Layer 4 of a small transformer language model trained on English Wikipedia (8 layers, counted from 0, width 64).
A neuron's activation on a vector x is SiLU(gate . x) times (in . x), where the dot is the dot product.

Input weights of the MLP neurons that the questions are about. A number n stands for n times 0.0059.
n1 gate: 15 -19 -21 8 -24 15 19 -1 -26 -28 -5 27 -32 -9 -1 45 16 26 -13 3 4 -20 -58 -25 29 51 -22 21 8 -2 8 -28 45 2 -9 6 -51 -16 -6 -11 -1 -51 64 15 22 23 10 -3 33 -16 -17 27 10 -2 28 -31 15 6 -19 1 -48 2 4 -2
n11 gate: 35 -1 -30 -43 37 -39 -24 29 11 -32 -51 -3 -23 21 2 -18 1 2 -37 57 -16 44 -24 22 8 32 -31 6 -10 -61 -4 -11 -42 20 -36 46 -42 -54 -40 -21 30 22 2 26 -26 -10 -23 27 -3 -32 -31 21 -85 47 -5 27 28 -7 9 -29 39 -21 73 -17
n29 gate: -9 -7 11 -35 24 2 19 -22 40 -25 86 23 26 -1 22 -9 -4 -13 -32 -11 -2 -19 -3 43 29 36 -6 11 -21 1 59 8 51 -27 6 13 42 -17 -14 -34 -33 23 35 -27 22 10 -26 1 21 34 22 54 -14 2 -46 5 46 0 -15 6 -26 25 -13 27
n30 gate: -37 -29 48 -36 15 -4 0 -15 32 -18 53 -13 10 -42 19 11 -39 38 52 -26 26 14 -3 -7 17 20 -29 -5 -23 62 13 -33 18 -11 -49 10 34 -4 22 28 58 -5 -45 19 21 -81 -14 -30 9 -81 -7 -42 30 39 7 16 11 6 -18 1 16 -33 36 -33
n33 gate: -15 41 5 -38 3 1 37 5 -23 1 44 -9 26 -14 38 39 40 59 7 22 -22 -8 3 -69 -36 18 -34 29 -10 -4 18 -14 2 35 -4 -21 0 2 10 22 6 42 -17 -14 -6 -18 3 5 67 -12 44 -16 20 53 27 7 -52 44 28 5 33 -31 24 -14
n35 gate: -11 -40 33 58 5 7 -21 50 15 4 -28 -9 -59 -69 -24 56 -44 2 78 16 5 -2 12 -13 23 -14 44 4 47 -8 -7 -13 -48 -15 1 -27 -24 -29 -9 35 38 0 26 -24 -14 -4 57 -10 29 7 27 -11 -32 -34 -2 21 -45 -14 39 84 -3 32 28 18
n36 gate: 39 -70 -38 -20 -27 47 -19 -21 -1 -14 14 20 6 62 -35 -4 30 41 21 -2 45 -24 -67 -8 12 7 -29 -57 -24 -7 39 11 50 -11 -23 -41 32 18 66 -23 14 45 -4 -8 -59 8 26 1 12 -21 -19 10 -26 47 -21 -39 -45 2 53 -39 11 -21 21 6
n37 gate: -16 -18 -7 -77 6 10 -3 9 11 16 12 30 4 -27 -28 -8 8 29 -19 15 5 -89 13 -77 53 27 0 -32 -15 5 -43 -23 -21 34 -20 33 -28 15 1 21 -19 3 -12 31 45 6 40 24 -1 43 0 35 -23 -11 -31 19 28 -5 -38 3 19 10 50 -21
n61 gate: -31 -2 6 -30 -19 -3 5 -10 -7 45 0 1 -1 -11 35 -5 11 5 39 -22 -11 -36 -11 -14 1 34 -25 47 -28 -12 31 -24 52 -5 17 24 33 1 -30 -44 42 -53 21 13 6 -17 -37 -5 12 -47 7 -14 22 -29 -5 -29 -23 -43 -11 -14 4 -38 21 -12
n64 gate: -43 38 -58 5 17 22 8 -23 20 -31 36 17 4 -33 17 9 -13 10 23 -63 29 38 8 4 7 38 -2 30 -16 -45 0 -7 50 22 -11 3 18 -2 -30 -43 32 22 -12 20 72 -10 -7 -1 -30 -15 -7 55 6 6 -32 -6 -23 18 -31 28 -5 -4 34 6
n65 gate: 17 -8 -23 -8 39 -76 -46 27 25 -37 10 -39 -11 40 22 -22 -22 -21 -50 10 2 -3 23 -8 42 -11 18 2 -40 46 -5 -2 33 21 -3 -11 22 28 70 6 18 3 -7 -1 44 -42 -34 -6 -36 15 34 15 -20 -33 38 -3 14 18 8 -53 43 20 34 -9
n66 gate: 12 -13 23 22 18 -12 63 -29 -31 -6 10 28 41 22 5 -9 -7 44 -39 59 -7 14 24 -4 15 22 -11 -28 -31 28 58 -1 -35 -7 -7 35 -14 33 16 12 44 20 -30 -15 11 24 -3 -33 66 14 8 32 -9 -30 28 51 -27 7 -28 -22 -24 -18 -37 -67
n93 gate: 35 69 -20 1 -12 -10 10 9 -23 -2 -5 24 26 63 -22 -3 -31 -36 -4 -5 12 21 -9 -12 37 -6 -2 12 -7 2 19 -54 26 0 -24 -12 -10 35 -40 -29 -12 86 42 -13 42 55 -25 -6 -22 4 -7 15 24 -37 35 -54 -60 -3 2 13 -16 12 2 5
n99 gate: -38 3 -1 -31 27 -19 23 25 -13 29 1 26 10 45 29 17 17 37 13 12 -26 26 17 -20 32 6 22 -24 25 -25 -23 -28 -35 -15 -12 9 -32 -3 3 11 70 20 -5 -21 -40 -23 19 15 -18 -26 10 -8 -7 25 -2 -5 21 -38 -31 30 -58 -18 -6 -15
n105 gate: 43 -34 -20 -12 19 12 -9 47 14 9 -9 5 -7 -26 -9 39 50 -54 29 47 -6 -14 34 4 2 12 -12 -53 55 9 -27 8 35 10 -13 -40 -5 8 -41 25 1 -7 8 -21 31 -19 3 22 -3 23 27 -2 50 5 56 45 -19 5 -5 25 80 19 33 7
n125 gate: 27 21 21 -33 25 -45 26 -22 0 2 -4 12 -50 -21 23 -18 55 -9 -26 -1 4 8 49 -32 25 -17 44 13 -32 -29 43 5 25 9 -32 -17 -21 -50 -17 -6 18 52 8 -30 -83 -18 -23 -11 -37 18 38 27 -19 -33 12 8 3 -18 -21 -22 -10 -52 -15 -32
n129 gate: 9 -24 -22 -19 -2 18 11 16 53 3 -21 23 1 48 22 41 26 24 -33 -2 8 -5 -51 17 -23 17 -27 9 -48 -35 9 -9 -9 -25 19 -13 37 -37 -4 0 33 -15 30 -25 -13 17 -9 25 23 59 -67 0 -3 12 2 -36 30 6 -33 -38 -17 15 -17 -3
n141 gate: 17 16 0 -7 -34 2 -30 6 10 -13 1 29 -38 -9 -10 0 -7 -19 25 -2 14 -13 8 -49 5 -20 11 56 -34 -20 -32 19 -48 -4 21 -38 -34 -52 -62 -20 33 40 10 24 -10 -13 -12 -13 22 -19 2 -41 -50 9 -28 53 -13 30 30 -43 -45 2 -83 -9
n190 gate: 49 -5 25 -15 -27 -20 -59 -21 -18 37 -27 0 -16 -40 -12 0 4 43 71 42 -56 -38 -19 -24 -28 -73 -40 -30 -16 -21 -20 36 26 -9 -20 5 -7 5 -5 -35 39 87 -17 25 -20 -50 -2 -20 -35 -6 2 37 -45 40 -12 50 -29 -50 1 -19 27 4 -3 -23
n199 gate: -9 -24 -6 -2 45 22 55 -27 -35 -15 -39 -1 48 -31 20 40 14 -47 15 -39 1 -33 -36 -22 -30 -2 -13 -7 2 52 21 -38 57 -29 23 -23 29 47 3 -3 -29 -14 12 4 -26 -35 -24 -3 33 2 33 3 5 27 22 -17 -17 -18 -4 35 -53 3 20 29
n208 gate: 37 -38 -2 39 8 41 5 -12 -5 6 -13 10 -62 29 2 -7 -3 -37 44 18 -20 37 28 26 20 12 -13 15 -20 -13 47 4 21 -16 -21 -47 -44 21 50 -41 16 28 24 -13 -43 29 6 -5 -39 -62 -57 -6 25 39 36 49 30 -18 3 10 38 -4 9 21
n229 gate: -6 31 12 -37 46 -10 70 39 49 -1 -11 2 32 -5 3 5 37 -2 15 -8 12 12 -34 18 30 1 0 7 21 -14 -23 -19 13 50 -12 -19 13 -34 -9 26 -17 34 22 18 14 -19 -8 15 13 -32 42 -37 1 25 23 -7 56 11 -76 -44 24 -48 4 42
n239 gate: -9 -9 -3 64 -3 34 -39 -24 -2 11 -4 -15 -5 38 -66 -18 12 -15 -7 -39 12 41 -31 -30 19 18 -20 -2 -1 23 -1 -8 13 17 9 10 2 22 34 -13 -16 -29 37 -4 -34 -22 50 72 -17 19 19 -42 -30 14 -42 -40 19 -5 41 11 2 0 31 -37
n244 gate: 8 -11 14 10 -44 -3 -25 -5 17 35 2 -23 4 -28 33 50 -70 -15 2 57 38 5 3 -44 -28 22 18 18 -10 -15 -15 -12 46 -5 -34 -34 -24 -51 -47 -1 -13 -27 6 36 -49 35 -6 -38 10 -43 14 39 11 -46 3 3 6 34 -31 44 32 -10 10 3
n249 gate: -1 -33 5 30 -14 8 12 -5 -19 29 -24 -35 13 42 2 -10 -12 -19 -57 -23 23 -36 42 50 21 -23 -9 -65 31 -6 -45 27 44 31 46 19 9 4 -38 7 -16 -1 62 -10 11 0 13 -1 52 26 -37 5 45 29 -67 -31 7 29 -61 -12 56 42 -5 3
n252 gate: 2 13 5 -30 3 48 7 60 -19 17 -5 -45 -19 -16 29 4 30 -3 1 -1 -21 8 21 -41 5 10 22 -19 29 11 51 51 -23 14 8 32 6 38 -20 25 15 -18 -21 -51 -39 -29 -28 -17 -17 -10 -3 -13 -30 -30 2 20 -62 2 85 -34 -15 -17 -27 5
n1 in: 38 28 26 4 -5 -47 12 -14 -41 20 -7 -41 -37 31 -23 7 23 50 30 9 -32 18 20 -10 16 -11 13 9 -40 -10 -9 -68 11 25 15 -26 -9 8 -14 6 -47 2 -17 2 -37 4 -31 46 44 -7 -21 -20 32 23 -39 11 -9 13 23 -30 14 40 15 -8
n11 in: -59 -4 -6 20 37 12 64 15 27 33 1 -48 27 32 43 40 -20 21 -1 -19 -11 23 3 -21 9 33 -59 -22 15 -24 36 -26 -59 -20 0 45 -13 -19 26 -19 -2 15 -19 -29 34 -3 -41 37 -3 -16 31 -21 -20 17 46 35 -18 -1 23 6 49 32 47 -21
n29 in: 20 10 5 46 -12 -5 38 49 26 -6 15 48 -12 -30 26 15 -31 -30 12 0 -12 29 9 26 -4 32 9 -17 35 7 -24 13 12 -40 -5 6 29 22 10 -33 6 20 8 62 13 14 65 26 -12 41 -9 12 42 47 34 -20 37 19 -42 3 13 11 -7 27
n30 in: 40 12 0 46 -13 -38 -2 16 40 10 19 -8 -29 44 27 -18 4 3 14 2 -7 13 27 -43 10 0 -28 -25 28 54 35 -40 19 23 -45 24 -10 27 14 -21 -25 38 3 -54 30 -12 19 -14 -6 -4 8 -10 -30 12 -9 15 -52 -29 -54 35 -8 63 -13 -40
n33 in: -45 44 -1 9 3 -27 16 33 32 -39 -15 52 -35 18 -14 -44 62 -20 -16 -33 -25 5 -6 6 36 26 -16 31 4 -56 12 -16 2 23 -14 -10 26 -30 -29 -64 34 18 51 42 26 -34 -1 -10 9 35 19 -4 -21 -8 20 -35 -12 -67 27 1 -10 11 21 -14
n35 in: -3 4 -31 -1 46 16 11 -9 33 -6 -12 28 -34 -5 7 -20 -6 19 38 -5 16 -30 -24 0 -33 23 -6 -24 16 -47 -43 12 16 -18 -19 15 10 44 20 -4 43 -40 50 -28 19 -66 -22 20 10 35 50 18 -40 -47 5 -33 -20 37 85 51 2 49 -21 -3
n36 in: 50 -28 -28 -2 59 9 -9 6 10 47 -24 -71 17 -18 15 -12 20 -21 -32 39 1 -29 13 38 20 1 -39 -24 4 -35 8 21 7 -24 14 10 14 34 -43 -72 -32 22 -28 -31 -18 -2 5 -10 33 -32 32 19 -54 28 -55 -3 -13 39 -10 10 10 -13 -16 -9
n37 in: -19 -51 6 -24 -24 28 -7 60 27 14 -4 -9 -10 -18 6 14 8 20 55 28 1 -2 -57 5 14 9 16 -21 2 33 5 -32 -10 8 20 -1 -36 -64 66 -10 13 15 -37 -6 -57 -32 22 20 -21 5 5 -29 -22 -56 -6 -8 12 -16 23 -11 -51 -32 12 -6
n61 in: -6 52 -42 3 -37 4 -6 -11 23 8 13 11 14 27 -18 -37 -29 1 -15 -17 20 39 8 -7 54 4 -34 4 9 -37 10 -32 29 -59 -23 6 -5 11 -3 31 -36 -39 -4 15 -16 12 -16 -15 7 20 -21 -14 12 -34 31 -8 -25 2 -57 -4 -8 21 33 10
n64 in: 4 8 4 4 38 32 -52 10 -14 70 -10 7 -17 -6 15 -25 15 32 48 -14 -1 -4 5 9 7 -20 -30 -19 18 17 3 -13 24 6 34 -53 5 -44 -16 26 -66 -14 -46 77 -30 -20 -5 25 46 -1 31 -47 6 -12 -5 8 54 -14 26 -54 -18 -11 -44 28
n65 in: -15 -28 1 5 -22 -39 25 -29 -18 54 -31 -65 37 -11 6 16 23 -4 -3 -19 -14 1 -20 -30 -57 -17 -27 9 -10 -39 -25 11 46 19 55 42 30 -7 -25 26 -40 -20 19 -24 -9 12 11 17 17 5 -18 28 24 -18 -24 2 -34 27 -42 5 6 3 -20 19
n66 in: 31 -74 -15 20 2 0 26 23 -31 -40 -13 -10 40 -19 51 -15 45 -27 -34 2 -23 -44 -64 -42 -6 -30 -17 -18 46 -15 11 43 45 -18 3 17 35 -14 20 -17 -7 -31 -13 6 0 16 -31 -40 26 21 -10 9 39 23 4 -8 -20 -55 -11 36 -11 -22 41 -34
n93 in: 5 15 2 5 -6 3 -11 1 36 4 15 42 26 -43 55 -9 -41 -53 -11 -46 39 -41 20 43 17 -23 34 -22 32 -22 -36 -26 -14 31 4 35 -73 -39 9 -8 -33 -29 -24 26 -2 8 36 -48 0 -10 28 11 -10 -29 -42 -6 -5 38 -3 25 -3 -8 1 28
n99 in: 30 7 -6 -5 -12 61 20 22 16 -15 18 34 16 53 5 -21 15 -11 16 -15 24 -11 -8 -21 35 -2 45 11 2 7 20 -18 15 -39 -2 7 -5 35 24 37 -31 35 -42 16 -46 4 13 -37 -23 3 40 -84 13 -10 -35 4 -4 -9 -5 1 -5 6 -21 2
n105 in: 29 -27 -22 -22 -20 -10 -21 8 -66 33 34 27 -40 45 51 7 -17 -2 63 34 37 0 12 -2 32 26 18 -65 8 40 24 -4 5 -2 -18 -4 13 13 -8 17 -39 11 -31 29 41 3 16 49 -16 62 -8 -12 35 27 50 -21 -1 -33 -4 -5 34 11 -26 -9
n125 in: 33 11 6 -75 4 -60 31 -5 3 -1 -41 5 -13 3 -33 -35 -2 -10 -6 -8 27 -9 9 6 5 -3 39 29 45 25 -18 12 -38 25 -50 -34 -34 21 15 0 10 17 -29 23 -45 -39 38 -32 -58 5 19 -3 2 -53 -14 13 -33 5 59 -20 -26 -16 -16 17
n129 in: 21 29 -9 15 -29 4 -10 -11 -22 7 -45 -7 -7 2 10 1 -29 -41 39 11 20 -33 -30 1 37 21 18 14 2 5 -13 -1 -36 -35 4 -55 4 -35 11 -8 -11 22 28 28 -9 -12 15 -23 0 -5 3 -4 -36 -1 12 33 40 -17 37 -39 -40 12 5 9
n141 in: -3 59 -1 6 -13 -1 42 -65 18 -1 -3 94 3 8 4 37 -12 29 22 31 -73 18 41 9 -22 16 -22 -28 -14 -2 22 -32 -22 -13 8 3 2 -18 27 -14 -22 -33 65 -13 45 9 -24 10 4 11 26 -30 -5 13 -5 24 32 -66 -31 1 -17 -11 32 17
n190 in: 7 -24 -9 7 22 3 -23 -22 -59 -13 -14 19 -45 -25 35 10 -5 39 -9 -20 21 29 14 42 63 -20 -52 -35 28 8 -14 -2 17 47 8 -59 -5 -1 -18 -36 25 33 -10 -35 -16 7 -9 -28 39 6 18 16 54 -11 31 56 13 25 8 1 18 30 -40 -28
n199 in: 55 -6 -43 13 2 -8 -35 -33 -5 -10 -21 -11 -23 -32 5 19 -2 -43 18 -20 22 10 5 -7 -45 27 -25 -26 31 -37 -4 36 12 -22 -10 -8 15 19 60 -8 65 -2 41 25 -27 -34 21 -11 -2 -26 -15 19 -17 -15 -33 52 13 22 11 13 33 -34 -32 44
n208 in: 0 36 65 18 5 11 23 2 -7 4 16 18 29 1 0 -7 42 -2 25 18 -2 -20 12 -56 8 -11 33 41 16 33 53 4 5 59 -3 28 25 -10 -53 24 -54 -8 13 31 -40 48 2 7 1 23 12 -17 -26 27 10 -35 -44 -47 4 15 2 24 16 -6
n229 in: -43 -5 29 19 2 -25 14 -42 10 -28 51 12 9 -26 -10 11 13 51 -9 -5 -44 -17 -27 -16 1 9 5 -2 14 1 21 -21 3 -21 -16 -9 -14 39 -19 -14 -31 -30 -15 31 -16 -33 -19 54 -20 14 40 67 -18 4 -17 34 -5 -36 37 36 -54 -27 8 -16
n239 in: -38 -27 -14 2 5 -14 -5 -7 2 6 31 39 -2 17 -16 23 32 -6 2 -16 -49 -16 10 -7 11 10 5 16 -37 -19 -48 -12 -49 -33 26 -16 6 17 -12 40 8 -25 -69 5 -2 38 18 28 -3 14 34 -23 -13 -37 -17 55 -7 -19 -71 -32 35 -19 -18 -58
n244 in: -4 20 41 4 -6 -8 -39 -12 -52 -28 -22 61 -2 20 -86 8 -21 -2 42 22 16 -23 -34 4 4 43 -20 0 -37 -1 -34 0 26 1 25 -37 -39 26 16 4 -16 7 2 -24 9 -21 41 13 19 -34 45 -21 16 -32 0 -38 -52 -2 30 0 -29 6 -15 26
n249 in: 48 -7 -43 50 -10 -3 29 -38 5 53 -13 4 -32 -11 -61 -19 46 45 -12 39 -31 21 -14 -20 -29 -46 19 0 12 -34 33 37 55 -10 -17 33 -12 6 3 -15 3 17 -1 28 15 43 -28 34 -19 -8 -10 15 -12 40 19 -16 -10 -29 31 1 -10 16 -14 -37
n252 in: -11 9 28 19 -38 -1 -14 15 -23 16 75 -30 43 -14 53 -28 -54 -7 61 7 -1 -10 26 -12 2 -5 -19 -22 -8 0 19 -13 -9 -33 -20 15 29 2 13 -11 -29 70 -13 -19 42 0 -20 -17 -18 -21 1 39 9 23 19 15 -42 -21 -27 18 20 -29 59 -6

Each question shows a token from some text and the vector x that enters the MLP there. A number n stands for n times 0.034.

",": -3 61 -49 36 21 -8 -11 -1 -31 -18 29 24 32 -21 16 -61 57 -17 23 -18 18 -1 -8 -40 -64 8 0 -26 -3 12 34 17 -33 -13 13 20 9 -18 -30 -19 1 23 -32 -23 -29 -11 -19 26 3 -34 -12 4 27 -17 -5 3 -22 25 -17 -18 3 19 -7 33
Which three neurons fire most, strongest first? n252, n64, n199

"em": -30 -19 13 -12 16 -25 -46 1 -59 -2 49 -7 3 -88 26 -53 36 1 -29 27 9 23 -17 19 -14 -8 54 -14 -31 12 5 -15 -46 -21 -3 -14 7 -27 -37 -39 -4 -10 19 11 6 -28 -17 -35 -2 30 -68 5 23 -23 -2 -32 -10 -2 0 -7 14 18 12 -4
The neuron with the highest activation: n99

"F": -23 31 7 75 -27 -47 3 -43 -36 -29 -15 18 37 -17 -8 4 53 30 14 36 -7 -41 -11 38 -20 -47 19 7 -10 6 -2 23 -25 -31 2 4 -11 3 -9 -44 -54 -22 54 18 -15 -16 -42 -17 -19 -23 -29 -7 16 -23 8 -29 14 15 2 -6 4 21 -25 4
The two highest activations, in order: n249, n1

"at": 26 -6 2 26 18 -3 -33 -24 46 34 3 -5 -16 -40 36 -1 48 -18 5 -4 38 -33 -71 -19 -5 40 33 -20 -43 20 23 -26 -44 -17 13 12 -38 17 -42 -9 -18 -3 -18 -6 7 5 5 -19 -3 -38 -4 18 -8 -41 -1 6 10 29 -21 -35 47 62 5 -12
The neuron with the highest activation: n37

"ent": -5 4 -42 28 -16 17 -41 -15 9 1 -3 30 -18 14 37 10 30 22 55 -44 4 -45 -50 -34 -34 35 23 -6 -1 -30 39 -55 -36 -23 -6 5 -35 -1 -15 -5 -47 -12 2 12 -26 -4 -25 40 7 -37 -16 -22 53 -14 3 6 18 23 36 -39 -26 35 4 14
Which neuron fires most, and how strongly? n1, at about 5

" at": -31 46 -35 13 -15 -9 -29 -17 -19 32 2 28 37 -10 9 -25 71 14 4 -33 1 -44 6 -34 -17 15 22 -51 -31 21 8 53 -18 1 -3 45 -6 18 -7 -56 -23 24 2 -12 -34 8 -22 -1 -14 -38 -19 1 30 -19 3 -35 25 23 0 -20 17 23 0 5
Which three neurons fire most, strongest first? n249, n36, n252

"1": -42 40 -25 37 -33 -59 -27 -41 -3 25 -4 11 14 12 -4 -9 73 19 -2 19 9 -39 -3 -38 -8 33 3 -28 -25 35 -5 3 -45 -29 7 -28 2 24 -1 -15 -5 -13 42 -27 -38 -37 17 4 -33 -8 -24 -8 28 -5 -21 -22 18 15 22 -11 7 28 10 -7
The neuron with the highest activation: n239

"om": -25 -4 -13 -2 25 -1 -56 3 5 10 6 -9 15 -43 51 -17 56 14 -28 18 24 15 -31 8 3 -18 22 -28 -56 -9 -12 -25 -58 -3 2 2 -69 23 -54 -18 -7 -6 0 22 -7 -31 -29 11 30 23 -30 39 -25 -40 0 -62 5 22 -2 -17 22 3 7 21
The neuron with the highest activation: n37

"w": -25 3 5 27 8 -75 19 6 -9 -31 20 22 -31 -52 -8 18 42 -31 3 -10 32 -29 -30 19 -16 17 -6 -29 6 22 -3 -13 -47 -41 -12 40 15 -8 -36 -38 -26 -9 -14 -21 -16 3 -43 1 -40 -36 -10 5 -27 -39 -13 -46 1 19 -14 -46 44 -6 9 35
The neuron with the highest activation: n11

".": -5 33 -41 25 25 -22 -7 -19 5 -10 35 9 30 -47 27 -34 64 19 13 -19 0 -1 -38 1 -52 52 -11 -40 15 -8 28 14 -43 11 11 25 -22 -37 -49 -18 0 45 -9 17 -36 -35 -9 7 -9 -28 -13 -26 23 -12 -1 -10 -6 17 -10 -30 30 16 3 -6
Which three neurons fire most, strongest first? n11, n33, n64

" +": -44 61 -28 43 -6 7 -31 -53 -31 22 32 8 22 -27 20 -65 36 13 29 1 16 -12 -14 -13 -12 18 -12 -24 6 12 20 21 -35 -48 5 -9 -9 -16 -11 -86 2 18 23 -21 -29 12 -17 -2 6 -11 -1 -8 14 -7 -20 -24 -11 29 9 -15 27 -6 -39 19
The neuron with the highest activation: n36

" r": -37 -5 -6 39 -9 -30 32 26 -20 -11 14 37 8 -55 22 -22 64 53 2 -35 8 -16 -34 -4 -15 31 24 -77 12 0 4 4 -59 -10 3 7 9 11 9 -29 -25 16 -1 -26 -14 -8 -23 10 7 -34 -4 8 19 -13 5 -22 62 -5 -34 -5 4 28 21 48
Which three neurons fire most, strongest first? n229, n29, n37

" E": -56 40 -26 46 10 -30 -29 -2 -26 34 23 20 21 -17 -18 10 63 34 39 41 8 -26 -8 1 -18 -12 4 -1 21 28 30 31 -33 -5 -2 37 -30 -13 28 -30 -5 -37 41 8 -56 5 3 2 6 -26 -28 2 -4 -41 5 -7 25 9 1 20 26 29 23 9
Which neuron fires most, and how strongly? n35, at about 0.82

" the": -36 38 -64 3 9 -2 -35 -14 1 -12 1 17 41 -24 -1 2 76 3 24 -22 -4 -19 -4 -35 -6 -2 60 -15 -16 17 35 -14 -25 26 -7 30 13 20 -21 -24 -24 37 28 -25 -33 -5 -8 4 -14 -37 -18 -3 36 -8 3 -25 -4 17 12 -27 12 14 34 -9
The neuron with the highest activation: n33

"av": -23 28 52 -15 22 -10 18 0 15 -7 34 21 -38 -39 20 -16 55 -35 24 -2 21 38 -29 -19 -16 -11 15 -13 -36 -1 -26 -13 -37 -40 -48 20 -22 31 26 -26 -44 1 -22 -48 -4 6 -50 0 10 -11 2 22 40 -14 15 -1 19 33 -17 -20 16 22 -32 -3
The neuron with the highest activation: n30

" wh": -59 31 14 17 20 -45 -7 -41 9 15 47 39 12 -37 11 10 24 20 8 -34 8 -7 -45 -14 -33 13 -16 -51 -22 -16 27 -15 -51 20 6 17 18 -47 -33 -26 -23 0 -10 4 -33 -5 -21 34 -9 -20 -4 -23 31 -13 14 -33 7 10 -25 -22 15 81 14 19
The neuron with the highest activation: n64

"ne": -16 47 -2 48 -9 -56 -53 -5 -8 -23 8 -4 -1 13 -3 24 58 4 12 16 -17 14 -18 20 -18 -49 -6 -35 37 -6 36 -24 -67 14 5 0 8 17 -16 -3 -61 -27 13 -11 -21 -2 -8 -19 31 -27 -14 20 24 -10 35 -35 3 6 11 -20 4 51 -9 18
The neuron with the highest activation: n99

"ing": -23 19 -1 39 16 -42 -54 9 4 17 7 -15 19 -7 10 -32 72 -21 -6 -20 8 -29 -27 -12 -17 21 31 -62 -52 -21 2 -67 -7 29 22 -13 -16 33 -45 -20 1 8 -19 -17 -7 -38 -26 -16 -26 -30 3 -8 34 -33 -7 -5 -13 13 4 0 28 12 25 12
Which three neurons fire most, strongest first? n65, n93, n29

" have": -17 25 -25 22 -1 3 -48 -1 -3 -2 -13 14 13 -12 41 -29 42 -4 -8 4 -24 -33 -17 -30 -2 35 17 -29 15 -17 39 -29 -41 3 7 56 -16 13 -57 -51 12 12 -17 -27 -29 -35 -31 36 20 -53 -4 17 26 -24 7 -39 10 11 -5 -16 18 16 57 43
The neuron with the highest activation: n11

"ow": -11 25 27 28 -15 -26 -49 26 34 -10 8 24 -38 -21 25 -34 44 -17 29 -26 8 -29 -6 -4 -51 38 0 -34 -51 29 -6 -20 -47 -45 -39 28 -8 13 -6 -22 -14 23 -34 18 -6 -12 -29 6 -2 -41 3 11 35 -2 -3 -27 12 43 28 12 27 21 -28 -3
The neuron with the highest activation: n30

"ath": -27 10 11 -1 2 -25 -42 -19 -41 39 -14 -29 30 -35 52 -13 29 -24 4 -21 14 27 -25 35 -15 -30 42 -35 16 27 11 7 -53 -34 7 20 -9 47 9 -13 -31 -11 31 -58 5 -9 -30 -34 -10 -25 -3 30 3 -17 -10 -35 51 18 -34 -40 -24 14 -14 41
Which neuron fires most, and how strongly? n252, at about 0.89

"a": 9 28 16 50 36 -35 -36 -25 13 -1 18 -2 -6 10 -21 -41 74 -45 -20 10 -29 0 -51 -4 -61 9 -4 -21 5 4 6 -9 -52 -22 -16 26 -2 20 1 -9 -13 3 -28 -8 -1 -3 18 -25 3 0 9 41 26 11 6 36 18 34 -18 -9 27 46 -21 7
Which neuron fires most, and how strongly? n37, at about 0.47

" ass": -75 -37 -2 24 5 -45 -31 4 -42 71 -18 12 24 -53 16 -8 32 19 -23 8 14 -29 -47 -17 -26 34 43 -19 34 15 -14 -8 -35 -13 -14 -23 -28 26 -6 -28 35 11 -16 -11 -1 -11 15 24 27 -14 -48 -10 21 4 -15 -36 31 2 -11 -14 12 9 41 -2
Which neuron fires most, and how strongly? n37, at about 2.3

"ov": -47 -14 4 42 2 -36 -20 1 -7 -31 18 18 -5 -28 64 21 22 -29 24 -19 -4 -32 -43 -15 -20 62 35 -27 -52 -2 -45 -21 -45 -1 -18 -40 -32 -20 28 -24 -18 -9 -39 -9 -56 -26 -19 3 -11 5 -12 3 -2 -22 -5 -20 7 20 -29 -30 28 10 -5 27
The neuron with the highest activation: n244

" P": -57 -9 23 52 -8 -1 23 15 -16 -24 20 32 3 -1 7 5 75 17 7 2 49 6 -22 -23 -7 -3 38 -2 23 28 28 22 -22 -5 -33 11 -29 2 42 -19 -47 -25 -13 -17 -34 24 -9 6 -27 -24 2 29 -2 -39 6 24 36 7 19 -22 0 63 -10 24
Which neuron fires most, and how strongly? n208, at about 1.3

" ": -59 5 -31 70 12 1 -8 12 -6 34 30 35 48 -16 9 11 41 17 2 29 -8 -28 -8 13 -19 -21 -11 -26 -19 19 -6 1 -6 8 -6 -14 8 28 -30 -23 -21 13 50 -18 -48 -25 -9 23 -36 -13 -54 5 36 -19 -20 4 -11 22 26 -7 71 6 -47 -1
Which neuron fires most, and how strongly? n249, at about 1

"s": -15 34 5 57 -2 1 -38 -32 -18 23 24 16 -11 -27 2 -18 37 -12 -5 10 17 -43 -61 -26 -40 52 15 -31 15 11 29 -23 -47 -5 -16 6 -28 45 -39 11 -25 7 -53 10 -11 -21 -33 -11 -34 -44 -11 2 41 -40 29 1 -22 10 -3 -11 21 5 20 10
Which neuron fires most, and how strongly? n252, at about 1.7

" V": -60 -9 7 21 5 -31 -6 20 2 -11 28 29 50 -14 29 -1 50 -9 0 3 28 -6 -27 -16 -17 10 25 24 7 11 6 22 -6 -28 -45 -11 -8 4 22 -72 -39 11 -38 -49 -31 7 -51 0 9 3 -18 14 -1 -34 24 19 63 20 -34 -35 1 41 -4 22
The two highest activations, in order: n29, n229

" has": -16 26 -24 22 -6 -5 -38 -10 -12 2 -3 20 14 -2 36 -36 41 -3 -23 -3 -16 -39 -7 -29 -5 39 16 -11 12 -8 34 -26 -52 4 13 48 -23 6 -63 -45 10 4 -22 -26 -26 -44 -38 24 9 -50 2 10 39 -20 -2 -43 15 18 15 -1 27 9 54 45
Which three neurons fire most, strongest first? n11, n33, n252

")": -41 43 -22 63 -10 -3 -26 -39 -19 -52 32 38 12 -44 22 -23 40 5 9 -18 11 -4 3 11 -65 29 16 -30 14 31 4 4 -53 16 11 -14 -12 -7 -23 -11 -3 21 -40 -2 -19 -18 18 33 -21 -18 -27 14 10 11 -1 -10 38 3 2 -20 10 74 -12 18
The neuron with the highest activation: n64

"c": -46 -4 -12 6 50 -33 0 -11 -7 -6 25 5 -6 0 32 -37 86 8 16 -6 39 6 25 -24 -11 -5 24 0 -22 -18 2 -7 -55 15 -12 -22 -28 64 15 22 -56 13 -22 -18 5 -2 7 -10 -38 -19 17 -15 9 -13 -7 -3 60 11 0 6 31 -8 6 -1
Which three neurons fire most, strongest first? n125, n99, n229

"ict": -26 4 18 7 47 6 -10 -30 -42 14 -9 25 27 27 13 -11 51 -12 40 -15 7 -33 -27 -15 -35 15 64 12 15 14 -46 19 -13 -10 14 18 -16 38 10 6 -6 1 -18 -22 -24 33 -19 2 -4 -37 -3 -33 9 -16 12 -28 17 37 -34 -65 21 63 22 2
Which neuron fires most, and how strongly? n99, at about 0.43

"e": -16 22 -36 24 48 -28 -53 -2 10 -4 34 -3 -43 -31 -11 -15 58 0 10 -52 11 -22 -62 -21 -29 17 8 -60 -10 -4 13 -28 -49 2 -31 24 -29 11 -27 3 -14 9 -21 -17 -10 -55 8 29 -20 -25 -15 12 29 -2 8 -17 8 22 -8 9 5 -1 32 -20
The neuron with the highest activation: n30